Layer 10 of a small transformer language model trained on English Wikipedia (13 layers, counted from 0, width 128).
A neuron's activation on a vector x is SiLU(gate . x) times (in . x), where the dot is the dot product.
The model reads these tokens: "ar" "ia" "b" "ly" " had" " m" "uch" " more" " ar" "m" "or" " than" " the" " ." "60" " was" " design" "ed" " to" " p"

The vector x that enters this layer's MLP at each token. A number n stands for (n - 500) times 0.0085.
0 "ar": 458 555 279 430 620 480 516 444 251 589 438 467 687 571 321 432 391 533 454 542 507 399 487 631 413 557 406 414 458 486 519 485 471 598 481 474 592 590 529 407 534 697 301 717 636 344 552 563 594 482 659 463 465 408 551 324 475 501 479 668 325 536 410 433 476 559 430 399 428 585 405 454 462 390 440 572 443 510 668 456 537 538 587 576 358 493 428 528 514 514 496 446 536 558 625 494 140 342 485 573 543 683 338 482 554 442 569 408 520 569 366 569 451 448 458 521 475 571 582 427 597 564 466 584 580 672 533 637
1 "ia": 421 511 424 539 541 617 650 415 586 433 454 618 646 565 408 335 368 564 495 566 447 656 451 521 356 587 467 437 426 398 422 446 527 654 509 502 580 523 504 538 513 653 536 812 478 311 539 599 481 485 516 402 442 497 382 459 437 411 439 630 386 525 477 425 561 582 469 392 465 518 570 669 369 415 422 549 540 659 522 517 513 433 510 602 133 557 453 448 638 470 500 502 436 588 431 598 283 386 582 349 464 487 595 463 625 497 517 386 528 627 470 464 599 476 624 452 390 424 459 489 643 636 504 472 414 582 559 487
2 "b": 363 487 350 323 541 489 485 529 652 284 460 496 640 522 513 509 464 536 735 473 330 553 403 404 493 649 333 459 539 385 376 396 505 524 616 405 531 575 481 738 472 631 548 738 473 437 558 671 487 540 570 395 217 505 562 367 648 428 286 688 387 570 436 451 532 618 667 514 443 557 440 608 406 453 540 483 575 557 449 600 477 394 580 633 363 570 609 404 508 474 450 581 410 641 573 485 353 333 495 386 492 394 538 429 553 391 635 605 625 485 482 456 631 498 538 495 475 428 457 527 489 525 537 654 458 489 564 497
3 "ly": 355 426 378 473 514 509 628 378 735 429 482 520 623 563 522 437 507 492 658 436 444 570 495 535 571 614 367 457 435 369 449 640 493 517 579 589 553 589 434 524 573 652 532 792 539 393 754 618 557 443 548 478 425 393 420 389 473 435 362 467 489 609 463 388 537 492 527 508 518 558 521 480 435 471 382 592 469 671 517 561 451 538 415 729 223 488 629 471 667 396 518 480 424 543 407 607 286 407 550 337 530 527 647 411 547 545 538 560 377 603 370 446 553 395 517 540 447 443 495 439 688 597 588 560 455 557 520 587
4 " had": 315 482 299 336 613 442 561 502 590 515 458 578 633 462 374 333 401 573 626 451 464 532 514 479 563 472 462 569 553 472 524 425 455 710 571 427 489 436 535 555 619 830 533 772 624 425 555 591 613 452 610 468 430 409 539 441 438 426 498 595 307 607 452 425 445 571 477 544 579 594 516 486 515 416 478 598 486 493 558 498 583 506 566 653 168 307 542 525 596 474 565 498 517 515 523 510 447 359 525 489 594 637 548 421 582 384 537 510 376 523 260 523 388 426 571 491 446 400 514 508 568 603 510 604 599 513 507 552
5 " m": 478 443 411 509 575 453 626 404 440 403 550 678 639 601 295 420 477 519 532 527 545 450 429 465 425 429 606 633 542 546 573 486 443 628 530 372 338 503 495 487 655 612 563 490 709 440 537 527 553 326 559 377 305 582 481 442 340 388 560 600 564 637 458 386 593 588 560 291 518 602 391 663 315 607 406 588 394 488 409 475 590 526 455 604 315 517 562 463 625 485 623 484 464 676 585 534 573 432 411 366 517 535 520 471 379 239 528 523 609 478 395 295 497 516 514 500 343 322 412 540 486 629 618 562 429 580 524 647
6 "uch": 556 558 398 523 566 407 486 369 532 505 724 656 615 565 229 428 448 439 720 521 436 535 432 462 496 420 651 525 573 352 330 331 476 604 564 520 336 553 545 399 519 622 523 638 587 407 516 560 596 442 716 456 216 440 557 459 541 542 502 447 441 525 486 530 507 538 589 608 638 513 504 549 459 582 383 383 310 368 382 347 549 530 518 534 388 506 590 464 684 465 637 425 545 320 336 557 366 577 454 599 461 626 666 485 531 541 463 561 482 508 274 423 297 424 466 565 334 419 510 526 512 593 531 522 434 492 426 511
7 " more": 543 389 372 539 627 407 626 545 446 494 610 622 607 539 327 484 448 582 773 594 342 561 345 464 482 500 629 579 612 338 382 462 439 693 605 487 392 601 576 457 618 568 572 596 691 373 502 504 568 497 569 518 221 340 481 503 449 465 604 513 417 651 523 590 484 533 662 468 659 507 359 552 352 563 458 419 324 369 524 439 579 472 534 626 337 543 624 602 554 444 604 591 681 354 378 539 416 430 508 427 519 591 618 489 549 485 464 363 415 510 283 431 419 445 541 627 435 430 418 407 445 631 433 461 463 538 381 465
8 " ar": 432 637 328 386 793 331 577 458 576 516 469 559 697 532 410 483 347 723 649 390 500 427 358 710 331 477 513 489 475 588 492 330 391 366 513 336 607 644 405 284 543 602 484 518 595 341 534 485 408 499 548 570 391 430 407 342 493 484 522 507 567 477 497 536 498 292 554 469 516 632 632 581 393 677 441 549 489 454 358 512 606 507 381 557 381 555 641 365 625 544 617 561 421 505 356 479 437 430 588 507 459 559 529 606 372 422 541 455 440 552 492 421 548 398 496 506 401 607 430 476 475 495 680 536 287 415 478 499
9 "m": 407 510 609 655 651 472 487 290 411 451 553 553 451 573 376 404 358 517 680 420 501 330 486 535 439 385 577 589 520 516 425 474 494 486 504 410 593 572 579 535 529 412 489 494 637 573 655 389 674 486 551 516 266 342 572 329 398 432 358 625 458 424 604 447 542 518 717 599 665 438 554 644 321 464 323 555 234 454 440 476 393 489 368 465 493 663 632 424 623 756 500 618 501 565 602 592 322 515 526 348 550 472 525 504 476 473 496 396 396 508 598 463 500 399 604 498 533 582 457 581 489 500 588 649 518 610 575 417
10 "or": 449 474 516 515 524 627 575 309 467 549 435 636 523 633 413 477 350 348 755 418 564 544 282 359 431 379 433 685 524 362 411 422 469 468 513 435 553 562 466 478 386 635 476 532 548 512 492 386 666 578 503 504 291 375 546 497 562 526 462 546 634 424 482 541 480 376 579 519 536 502 436 309 548 627 386 546 498 574 523 555 346 522 468 491 367 660 592 288 450 655 510 419 509 460 455 647 233 455 729 598 606 578 517 585 567 402 403 359 394 537 505 174 552 444 469 464 422 551 453 587 598 554 596 467 415 473 498 520
11 " than": 347 558 438 541 469 463 427 495 430 537 475 578 531 496 348 458 282 573 694 463 563 372 514 370 499 524 526 758 499 405 365 377 528 460 603 614 566 697 579 606 593 607 466 733 650 399 465 608 640 422 576 485 398 540 417 345 476 527 529 516 581 591 481 525 484 501 559 473 598 595 574 511 617 517 361 526 453 623 547 539 620 574 450 457 65 591 571 452 520 428 511 557 487 616 384 580 508 531 552 554 557 570 501 469 592 488 521 411 440 527 318 540 549 580 493 499 453 399 456 528 591 623 494 567 612 555 462 458
12 " the": 415 515 334 513 622 583 522 466 303 434 469 474 705 537 406 476 307 484 625 483 511 539 510 619 361 621 538 593 514 544 342 393 383 580 519 506 484 522 558 476 565 610 337 794 533 426 496 544 583 454 554 471 340 446 508 329 460 477 568 660 415 473 526 462 513 509 539 448 498 456 462 537 434 437 421 485 524 423 582 476 603 457 510 530 24 468 537 455 511 531 427 573 463 447 488 506 357 541 513 496 486 690 528 458 622 447 525 402 533 416 282 491 489 513 480 586 473 450 509 431 564 526 461 699 543 540 471 506
13 " .": 323 457 313 394 507 375 502 339 639 458 435 495 656 398 355 381 413 647 517 496 657 514 559 519 619 527 445 574 388 578 464 464 534 635 480 344 537 704 484 617 638 580 334 739 553 378 420 484 636 523 490 456 426 495 501 292 444 372 471 657 460 541 512 468 583 574 439 373 489 767 533 584 406 636 482 467 579 530 551 446 566 521 502 480 299 435 411 510 576 525 518 417 509 596 429 529 307 518 410 306 578 531 624 450 539 470 494 328 463 557 376 575 616 541 595 568 331 465 634 386 562 489 502 726 478 596 483 457
14 "60": 350 514 369 298 373 372 555 294 444 390 493 583 746 495 490 598 477 586 449 502 395 654 461 529 545 548 476 452 482 677 408 448 415 602 403 464 395 736 630 528 650 562 441 643 511 370 538 578 639 500 470 482 310 477 513 519 644 481 430 610 391 516 597 427 662 373 546 395 431 493 489 604 345 404 517 557 452 627 341 462 523 461 424 579 248 498 578 535 623 571 468 645 463 571 432 702 523 526 489 322 519 577 721 465 596 461 647 421 422 483 559 501 661 414 493 486 472 517 413 653 533 463 379 613 456 555 508 445
15 " was": 329 524 269 311 417 446 443 410 547 481 459 574 506 516 526 504 350 568 672 474 391 502 569 595 531 619 536 535 499 523 569 541 494 534 496 567 446 574 556 597 602 608 577 679 543 358 597 505 500 333 454 481 459 482 531 454 336 423 579 401 404 686 542 500 427 648 544 537 642 404 652 510 391 479 423 638 401 492 455 503 480 544 500 652 253 454 510 542 563 575 607 463 610 412 445 540 455 412 656 489 698 714 578 440 725 392 625 359 362 499 270 502 515 546 663 466 478 347 531 528 579 576 594 625 618 470 512 378
16 " design": 479 696 518 631 629 414 654 344 363 507 487 628 576 450 467 464 387 618 700 280 393 505 343 627 558 423 616 605 536 617 595 395 372 574 488 394 510 554 546 529 674 586 535 545 585 331 474 501 535 531 539 585 392 503 472 412 527 465 542 560 329 542 554 520 658 461 720 489 439 546 586 438 494 517 426 621 447 608 430 403 489 546 418 640 237 382 649 408 491 588 605 548 555 512 488 444 310 366 543 474 445 633 598 487 570 405 501 481 367 507 495 308 581 462 471 508 288 354 522 388 599 480 375 582 525 485 666 458
17 "ed": 463 672 429 462 500 420 614 407 435 373 385 641 477 480 411 548 242 642 620 547 293 321 532 433 574 523 500 667 544 383 514 369 513 535 468 429 576 474 650 552 556 598 538 631 583 452 463 448 595 496 628 562 531 555 382 599 546 339 541 509 495 484 465 428 564 509 614 571 531 512 552 509 329 663 484 558 526 601 369 437 453 462 464 495 226 481 632 454 618 595 593 675 374 302 356 446 308 440 662 437 384 637 448 363 709 427 527 525 469 563 389 426 543 439 460 538 382 393 453 385 555 501 364 423 607 450 588 536
18 " to": 326 531 436 662 684 405 488 501 589 442 484 630 507 450 393 455 151 640 572 419 464 403 590 461 589 510 535 441 414 469 283 473 531 640 512 497 614 599 455 473 489 708 527 599 650 402 597 520 552 444 428 573 400 564 365 351 450 319 501 507 509 493 447 447 539 373 499 441 473 463 611 593 503 477 554 392 526 515 459 565 518 523 416 530 109 418 597 557 635 491 390 363 446 426 607 481 418 414 557 390 536 574 529 543 603 404 523 525 545 562 289 562 420 471 586 471 331 372 368 404 455 459 446 567 512 538 584 482
19 " p": 477 609 380 471 485 423 443 388 486 398 448 470 647 473 449 331 483 545 351 463 490 497 296 438 433 388 616 539 518 633 538 378 605 637 602 160 409 643 604 381 581 584 338 436 445 490 574 538 534 387 464 525 300 545 501 460 408 412 473 462 511 452 390 485 626 497 523 169 473 571 372 623 504 530 602 521 399 471 418 473 481 466 400 546 381 465 500 379 566 599 502 433 439 614 618 468 569 453 578 319 425 672 524 615 478 426 498 548 596 586 521 348 554 476 530 455 382 417 425 446 447 580 539 850 487 586 524 521

Each question shows the input weights of one neuron of the MLP. A number n stands for (n - 500) times 0.0021.

n272 gate: 473 401 552 341 474 521 676 440 372 337 584 458 484 413 355 510 672 509 536 288 409 420 570 383 471 401 636 607 497 647 494 401 451 439 581 347 399 461 540 445 461 506 639 395 466 367 383 538 632 474 527 561 597 458 323 554 414 409 454 626 574 433 452 431 569 529 636 426 350 436 362 490 595 677 354 269 616 630 665 467 648 604 560 390 618 392 357 395 569 368 340 442 431 300 463 548 526 396 465 522 712 587 373 462 586 228 491 596 478 375 554 510 484 692 481 343 531 595 338 557 572 605 494 335 543 457 587 222
n272 in: 371 610 427 597 624 370 453 389 468 490 506 251 403 408 608 639 586 623 522 622 578 521 422 487 551 482 424 357 432 484 474 549 436 604 561 593 535 484 488 314 434 595 462 454 488 556 506 494 583 445 484 642 599 576 592 512 388 561 562 357 515 266 562 291 577 398 506 621 585 614 448 453 238 478 509 490 525 435 663 549 516 567 559 380 518 569 618 384 458 568 875 516 342 747 336 399 487 468 425 500 391 727 440 390 557 413 357 506 345 459 440 478 509 711 593 553 444 419 572 563 462 385 487 282 506 416 305 622
On which token does it fire most, and how strongly? 17 "ed", at about 2.3

n84 gate: 474 459 348 472 465 491 522 623 599 653 490 376 416 418 377 490 555 581 519 398 494 374 456 487 497 394 443 543 580 616 621 500 449 438 735 669 446 538 670 529 488 454 326 639 427 463 411 383 443 619 523 528 506 459 651 512 453 538 707 435 564 412 469 315 595 586 411 317 363 343 693 654 605 648 326 242 566 584 386 452 453 236 609 586 720 637 379 540 625 393 425 418 535 531 614 409 424 614 419 497 356 576 609 634 563 460 506 553 550 541 575 553 460 556 354 503 337 450 621 684 385 612 610 387 458 468 639 580
n84 in: 446 528 528 324 577 600 507 417 506 235 447 528 315 353 605 450 734 480 398 581 637 470 541 630 430 325 545 486 720 375 359 668 574 486 563 482 648 360 345 324 553 577 609 420 349 596 496 558 528 446 496 427 476 656 430 606 641 325 446 575 332 326 421 465 541 623 454 520 604 643 447 552 425 437 513 398 528 654 535 507 437 644 740 368 438 559 475 445 177 632 487 483 468 239 525 462 472 725 745 375 245 544 604 344 467 572 514 542 232 431 320 555 399 479 447 714 391 521 462 503 518 678 601 537 390 610 567 458
On which token does it fire most, and how strongly? 11 " than", at about 0.73

n5 gate: 624 432 370 537 421 364 578 398 431 459 308 514 252 695 524 601 526 558 386 673 443 416 564 651 541 405 623 437 639 649 445 396 627 392 428 517 559 411 296 490 369 431 442 526 497 353 493 513 544 622 546 612 593 707 428 490 675 534 304 483 585 275 473 382 254 321 686 526 375 378 295 395 614 220 737 524 586 373 335 361 544 552 621 454 410 493 589 594 583 364 480 425 479 403 313 456 568 438 412 619 638 405 412 591 409 701 390 503 486 544 524 584 586 534 703 463 570 375 561 540 548 316 507 599 367 424 449 365
n5 in: 655 571 278 338 522 422 298 614 273 388 428 529 500 200 414 402 469 507 655 655 357 351 398 382 582 459 439 570 279 702 475 620 396 504 393 576 442 658 349 342 520 390 461 595 507 615 590 510 718 751 433 379 597 312 571 510 577 400 679 416 507 447 479 366 441 496 435 598 549 323 573 475 535 586 662 496 407 720 360 427 738 414 398 368 312 292 550 584 457 588 510 340 366 398 541 628 550 654 465 421 540 407 440 415 174 465 709 560 582 380 525 437 431 560 536 438 372 609 504 496 428 518 674 497 391 533 339 446
On which token does it fire most, and how strongly? 1 "ia", at about 0.35

n149 gate: 361 616 544 520 547 525 348 596 549 591 389 540 493 406 389 517 552 652 487 303 650 449 761 621 446 574 470 500 564 321 369 425 594 444 423 578 341 735 413 581 497 680 628 494 532 474 534 585 463 439 646 533 490 404 573 556 424 376 452 592 417 593 395 483 347 524 473 443 411 417 401 264 677 497 803 500 259 497 423 520 280 466 714 526 632 503 581 665 575 476 427 577 453 513 559 443 765 641 315 603 459 523 530 556 659 438 539 656 537 314 536 454 354 576 372 607 487 675 516 526 277 411 553 607 516 605 725 541
n149 in: 201 371 362 602 638 347 636 302 373 757 486 396 412 428 754 361 533 523 722 444 480 598 327 600 662 592 517 446 354 602 576 511 538 649 462 649 549 276 309 666 342 626 472 513 599 530 545 349 638 654 607 524 663 476 445 513 443 686 486 574 661 613 520 476 437 400 500 516 687 394 482 582 406 562 404 386 514 396 780 458 384 459 584 243 503 425 569 398 308 514 559 431 420 551 457 466 534 645 463 629 639 665 476 541 634 480 668 558 357 575 327 456 573 463 528 530 306 527 405 483 465 567 544 447 575 448 500 590
On which token does it fire most? 4 " had"

n97 gate: 488 506 387 423 384 621 577 637 564 456 712 454 361 619 590 500 452 629 317 544 314 426 623 311 584 522 590 429 509 494 654 438 488 457 630 485 360 413 367 392 454 597 352 379 486 588 605 399 549 444 605 454 632 543 486 339 585 659 571 531 389 437 415 678 595 578 389 473 409 451 618 494 500 350 645 544 387 571 454 324 457 462 545 542 446 426 329 346 500 426 561 454 535 591 590 445 789 538 400 517 327 542 469 574 478 460 489 431 454 557 583 509 469 486 419 640 320 491 531 483 570 483 641 447 541 462 410 480
n97 in: 441 554 391 473 542 405 551 317 486 457 663 688 565 657 539 638 518 603 415 576 630 543 235 503 476 680 581 588 405 467 664 485 473 643 579 534 658 370 468 530 591 581 282 468 486 257 460 526 424 534 625 389 538 431 262 612 343 636 448 491 564 557 545 503 553 418 369 629 512 335 515 635 568 319 549 527 633 391 503 340 608 634 423 406 503 449 673 506 518 355 557 624 451 553 475 509 485 515 434 448 359 500 437 318 537 610 385 461 500 377 530 432 471 446 627 515 438 601 580 423 619 376 440 500 388 485 373 399
On which token does it fire most, and how strongly? 2 "b", at about 0.21

n287 gate: 539 551 376 344 500 526 486 430 434 562 548 376 416 418 641 604 573 380 528 177 416 549 436 524 534 401 716 309 559 425 552 661 617 578 500 587 344 617 516 452 545 543 569 493 303 480 535 547 493 318 294 595 400 612 473 721 554 455 374 587 585 445 436 420 577 352 566 383 453 323 448 466 846 633 464 365 486 463 445 517 629 579 325 689 770 328 500 382 319 626 353 452 639 611 666 490 479 417 459 848 417 507 673 530 643 608 557 364 514 551 476 487 609 581 476 483 483 554 298 473 569 527 384 583 510 570 459 587
n287 in: 329 202 625 337 335 542 674 455 497 504 669 356 417 394 452 649 259 441 507 400 411 576 627 618 339 500 467 453 700 616 552 690 504 475 331 489 308 592 577 541 634 472 790 388 458 550 518 475 625 440 891 329 401 671 504 579 536 559 474 275 525 657 525 456 383 320 371 625 706 413 481 518 450 643 436 592 683 256 478 519 475 552 496 599 521 417 434 565 426 406 510 390 533 712 341 628 518 515 442 472 444 532 373 504 639 586 572 256 675 536 666 475 542 294 577 632 301 439 540 608 463 572 482 617 646 362 349 355
On which token does it fire most? 14 "60"

n74 gate: 539 740 682 448 491 372 422 548 540 568 491 529 460 474 468 550 489 461 665 530 523 436 258 562 433 511 412 660 388 552 588 604 488 486 497 438 585 480 483 485 473 503 482 472 528 549 612 514 515 551 370 494 659 404 491 497 583 368 467 560 441 407 454 456 611 433 450 508 361 813 473 457 443 576 424 626 392 354 556 458 660 479 374 500 399 543 541 500 462 521 503 684 249 394 587 520 532 471 506 562 630 770 385 411 492 405 457 639 390 509 514 606 480 751 673 435 349 494 477 500 462 446 573 384 542 553 257 524
n74 in: 624 489 714 368 474 651 612 497 505 494 523 628 556 372 381 488 549 669 400 489 519 503 433 500 665 508 463 461 468 494 383 509 432 382 560 534 471 517 694 617 433 503 389 530 361 508 531 627 520 572 562 458 555 627 721 347 600 520 311 558 546 350 614 609 555 586 429 379 514 731 494 424 567 401 377 597 432 589 551 431 579 360 467 434 537 508 511 506 411 456 484 475 397 511 594 418 599 386 545 541 411 426 548 536 487 483 597 565 469 711 332 497 377 472 722 445 467 366 374 472 706 511 514 368 527 523 566 371
On which token does it fire most? 11 " than"

n33 gate: 563 422 734 351 588 520 512 550 433 454 606 464 408 573 430 617 474 434 342 598 609 468 470 561 470 622 515 565 595 524 540 371 449 610 379 448 448 436 631 387 404 532 436 408 627 358 445 453 506 423 538 356 383 557 606 497 345 545 509 589 645 584 562 414 441 515 433 454 584 320 411 524 556 557 331 439 470 580 454 645 647 448 545 682 668 416 424 685 543 494 535 557 399 637 334 485 745 585 479 418 518 418 297 413 537 420 411 434 293 602 721 595 412 518 582 638 388 357 467 333 326 512 629 456 526 574 630 482
n33 in: 496 497 751 540 351 308 587 434 428 616 493 639 407 358 716 671 464 615 561 500 596 545 597 412 578 620 568 381 531 587 646 758 598 443 547 401 398 534 471 384 392 510 466 410 455 457 656 470 682 472 822 577 333 547 588 424 470 229 431 516 429 567 463 497 464 768 554 622 483 480 552 540 457 325 467 473 470 404 500 531 312 531 470 372 671 423 520 407 315 465 368 443 370 623 688 497 412 879 487 428 514 620 523 490 436 450 520 618 419 580 563 347 487 563 548 395 480 350 753 430 459 517 638 585 474 634 409 391
On which token does it fire most, and how strongly? 8 " ar", at about 1.2

n215 gate: 561 598 447 442 463 488 643 491 281 640 494 494 512 555 626 512 736 450 571 687 530 477 494 519 666 503 577 416 497 591 370 487 398 430 485 481 484 395 527 500 549 559 519 653 373 581 491 578 626 836 315 632 679 457 531 551 315 488 368 572 412 439 633 460 581 321 512 462 637 457 290 384 373 617 423 357 395 470 627 491 442 519 551 416 419 391 392 388 344 683 600 482 463 563 576 482 537 497 360 488 500 556 375 436 547 361 515 586 479 491 476 567 687 527 627 560 239 509 415 627 522 373 567 482 485 450 719 544
n215 in: 361 458 362 424 307 454 358 516 528 441 571 617 527 644 717 444 236 459 414 488 416 578 560 611 402 623 726 602 732 558 380 475 546 645 528 472 506 485 462 451 385 509 285 526 456 716 435 405 524 562 449 527 473 361 579 581 644 521 519 515 623 491 458 287 512 558 432 491 421 375 469 467 614 515 591 460 583 590 343 469 521 620 482 503 359 669 334 651 578 391 593 518 574 419 557 466 347 571 446 559 262 329 594 509 334 518 434 479 561 585 657 410 580 539 448 720 521 512 500 521 435 530 631 482 483 401 445 577
On which token does it fire most? 14 "60"

n93 gate: 579 525 596 469 516 449 535 598 421 432 353 564 622 395 481 539 568 521 426 632 631 621 494 737 475 659 554 512 439 437 452 370 471 264 510 452 677 388 375 513 572 604 669 345 305 325 555 494 302 656 424 405 466 487 605 469 538 513 350 584 405 630 716 426 454 478 484 664 601 478 477 456 619 405 506 571 267 488 823 571 557 494 375 546 395 516 554 409 468 523 558 681 568 556 408 500 395 324 557 583 416 405 459 708 594 397 469 674 554 475 503 444 488 648 327 652 639 657 516 503 686 612 563 457 503 500 436 397
n93 in: 597 565 393 333 726 574 392 603 535 579 581 531 629 472 519 639 491 618 292 709 637 438 346 334 475 572 609 323 481 556 619 573 528 491 581 566 349 638 542 717 485 554 491 616 377 399 428 537 562 551 300 385 312 345 550 534 672 772 382 534 482 544 454 427 482 431 623 616 404 531 618 605 375 372 551 340 572 457 412 576 556 447 540 676 436 562 356 512 446 580 479 541 642 417 697 435 478 478 509 437 468 398 441 691 429 567 512 593 596 584 737 540 416 494 538 479 406 528 608 635 437 531 562 606 417 380 531 440
On which two tokens does it fire most, strongest first? 2 "b", 8 " ar"

n108 gate: 483 440 585 589 420 612 486 556 594 403 514 580 615 489 681 506 580 510 459 492 444 388 570 547 423 571 423 388 503 584 641 687 648 565 486 577 552 437 429 605 503 468 519 453 466 433 414 449 407 693 304 541 598 576 366 444 384 670 553 519 385 435 489 494 585 555 398 497 392 413 430 435 752 352 394 506 377 538 483 461 571 335 597 601 446 570 486 565 428 450 557 596 425 481 551 429 621 720 554 474 264 518 651 416 474 436 377 339 516 538 514 551 550 386 360 524 433 546 565 435 577 508 503 487 560 422 646 597
n108 in: 461 568 497 345 450 360 435 552 460 684 384 475 389 707 437 538 552 515 320 497 322 533 574 623 466 440 337 353 706 385 409 506 475 491 547 443 405 506 596 364 497 515 450 428 575 500 626 644 616 388 591 276 515 410 606 433 466 428 516 583 515 693 463 620 637 566 383 542 519 453 551 655 365 681 585 453 531 463 450 305 593 755 365 436 538 537 481 602 678 551 348 353 506 543 406 831 610 415 345 458 535 379 441 605 390 408 534 481 338 432 543 460 364 447 387 494 409 620 497 457 396 448 531 561 512 704 557 506
On which token does it fire most? 16 " design"

n133 gate: 466 571 458 490 673 481 645 527 527 451 617 732 471 474 409 619 557 537 624 602 516 383 718 529 321 416 409 433 461 551 745 421 484 494 696 536 300 601 606 552 588 419 565 652 450 535 382 516 581 477 510 526 374 262 494 487 583 484 483 373 705 390 551 454 462 670 592 682 529 600 295 439 589 471 431 327 432 624 148 728 681 425 455 702 598 558 467 471 428 390 475 532 474 503 487 477 542 402 324 556 487 344 564 516 556 602 681 419 468 465 449 356 456 474 458 478 560 385 478 404 638 424 648 657 407 460 357 605
n133 in: 468 488 687 494 525 426 454 471 603 579 531 619 713 640 475 459 476 462 344 472 515 388 485 615 519 572 295 448 642 165 650 434 550 426 540 318 343 438 419 556 520 551 690 547 479 518 478 403 469 662 722 525 509 451 292 627 503 475 487 500 500 658 439 428 379 447 581 447 568 543 424 555 585 463 407 538 525 372 385 592 494 394 527 663 509 598 531 540 661 503 426 435 541 329 497 410 379 534 334 464 601 503 552 632 565 482 518 253 454 417 423 726 497 641 453 283 307 518 445 497 331 399 673 446 606 550 441 569
On which two tokens does it fire most, strongest first? 6 "uch", 7 " more"

n283 gate: 408 522 487 463 456 494 613 273 488 442 510 341 342 627 576 461 564 389 484 398 451 575 531 617 516 573 554 506 580 409 726 326 490 391 487 589 312 452 503 388 316 296 538 207 576 308 267 463 535 435 670 481 635 497 462 546 599 465 671 710 427 469 385 542 469 608 373 380 541 550 661 566 519 535 405 662 405 506 525 333 629 366 435 356 349 556 446 537 369 526 455 585 535 556 546 390 627 687 431 567 417 269 519 616 569 370 494 475 428 459 450 435 283 494 484 580 451 606 428 466 513 410 472 576 635 375 456 481
n283 in: 455 467 373 460 473 532 592 572 402 476 483 741 422 417 690 361 526 611 339 510 308 528 530 587 500 567 460 536 439 474 443 649 590 342 547 588 513 523 394 644 391 686 597 506 471 533 346 289 380 612 390 424 338 685 656 555 454 550 336 663 513 573 333 392 791 477 463 310 652 377 541 421 503 593 513 339 400 624 540 293 517 386 559 497 484 526 550 556 456 425 338 543 510 608 717 480 527 346 576 239 466 542 569 536 681 458 409 467 480 629 526 648 484 408 533 419 633 513 369 543 527 386 503 497 424 733 373 800
On which token does it fire most? 6 "uch"

n206 gate: 511 662 493 648 572 458 520 511 103 497 616 400 396 637 421 445 576 406 497 358 477 348 369 449 452 421 510 740 569 311 589 573 479 510 575 510 648 455 487 538 497 428 373 425 565 574 534 320 333 357 479 639 606 659 537 417 513 483 549 480 389 571 403 497 553 387 610 468 365 544 343 544 590 643 566 617 627 477 308 531 466 548 637 417 853 507 332 396 604 570 523 691 500 456 426 500 486 397 422 460 521 766 517 395 500 473 640 435 476 354 453 433 253 351 757 490 483 433 705 312 431 517 408 493 601 632 431 576
n206 in: 593 555 622 575 570 460 287 422 474 602 538 664 517 510 386 641 641 428 413 507 290 336 397 486 503 523 379 561 381 593 469 362 257 568 448 426 427 604 567 462 448 216 653 341 447 568 490 510 368 592 618 373 292 706 580 568 268 351 589 666 566 459 279 482 513 598 612 619 562 462 461 672 327 566 550 483 604 524 406 518 479 493 725 339 376 350 497 599 489 504 398 438 644 544 217 427 510 580 616 617 325 410 462 493 684 354 568 479 421 400 469 415 189 466 556 392 453 404 473 404 598 527 548 681 698 574 490 570
On which token does it fire most? 17 "ed"

n143 gate: 562 635 640 467 370 324 503 299 460 369 443 600 347 523 689 510 606 195 266 456 458 418 579 460 215 363 646 516 540 454 520 595 261 585 490 564 547 557 484 600 469 589 473 478 430 351 520 652 523 304 524 398 510 546 566 510 634 503 486 341 328 338 480 537 490 393 463 699 477 605 483 632 588 659 535 587 560 568 573 365 596 357 627 387 531 523 483 529 554 459 513 427 453 432 315 242 268 414 474 497 369 557 291 461 478 591 403 615 540 526 536 272 506 500 430 497 574 493 353 624 691 526 602 574 563 584 537 316
n143 in: 630 497 517 549 394 638 594 585 658 417 662 632 545 770 665 473 395 447 576 670 301 512 666 345 358 500 648 381 523 357 351 406 645 380 401 679 619 563 383 566 463 503 513 484 475 568 510 567 563 530 268 546 474 637 264 519 490 530 487 510 714 683 549 703 452 434 593 406 373 562 497 546 610 510 338 454 609 645 437 731 608 603 610 573 333 503 517 523 533 641 271 628 400 490 558 661 480 417 623 424 630 481 279 451 522 558 477 454 402 461 617 503 462 611 424 378 426 536 497 575 477 536 379 478 585 336 685 547
On which token does it fire most, and how strongly? 17 "ed", at about 3

n282 gate: 532 554 602 406 493 426 466 570 456 552 514 302 380 619 510 434 507 668 586 455 314 355 383 565 646 190 571 463 565 513 408 538 241 661 585 558 716 483 526 586 618 562 623 455 575 273 486 530 568 327 338 578 385 574 490 517 553 667 552 414 568 466 510 472 351 421 781 539 342 551 545 443 490 588 638 473 571 653 568 721 351 534 453 606 503 671 541 574 538 500 536 571 624 670 370 558 520 616 540 622 590 618 624 403 558 500 420 527 490 439 393 343 556 382 333 536 553 590 477 312 473 490 564 270 684 776 770 589
n282 in: 309 440 473 341 413 643 570 476 225 581 550 540 408 413 493 524 656 589 497 588 467 329 593 305 554 519 403 356 571 610 561 705 617 546 614 652 649 648 497 561 472 474 392 510 417 493 662 451 658 558 323 413 451 497 503 451 470 540 274 520 429 403 434 595 624 439 395 618 546 437 620 673 658 299 662 355 433 503 513 265 667 439 684 594 459 440 547 550 578 524 471 497 432 770 182 607 520 402 414 477 368 568 513 526 548 536 464 427 547 404 659 365 354 348 510 386 347 318 490 592 426 526 560 506 436 463 416 263
On which token does it fire most, and how strongly? 11 " than", at about 3.3

n22 gate: 605 303 412 301 693 519 423 503 452 431 533 588 436 441 484 635 491 562 493 421 471 472 458 500 559 509 490 506 348 516 529 467 480 510 477 618 352 653 584 428 473 538 379 326 400 296 713 443 520 473 348 733 535 613 455 595 692 539 490 328 612 500 545 257 462 627 415 395 510 338 397 565 545 737 629 536 376 478 484 556 633 376 433 506 531 481 480 651 279 324 537 432 684 580 537 474 614 366 686 459 470 560 474 355 349 363 233 406 416 587 455 455 670 503 539 440 415 490 452 798 549 596 633 434 599 543 409 405
n22 in: 264 592 596 444 712 393 687 599 595 370 444 520 691 450 692 403 471 400 483 356 464 581 412 580 672 421 622 545 617 546 563 577 656 340 553 320 537 507 367 703 506 570 225 595 535 464 647 542 566 338 325 424 420 471 540 500 461 407 608 461 589 391 676 590 458 500 507 509 490 421 274 418 445 543 640 440 480 574 410 517 536 593 552 519 404 366 616 630 544 470 626 520 430 721 268 523 593 357 542 455 487 551 484 382 544 584 413 678 539 664 559 445 436 621 620 574 661 412 588 493 487 335 733 241 437 369 430 446
On which token does it fire most? 19 " p"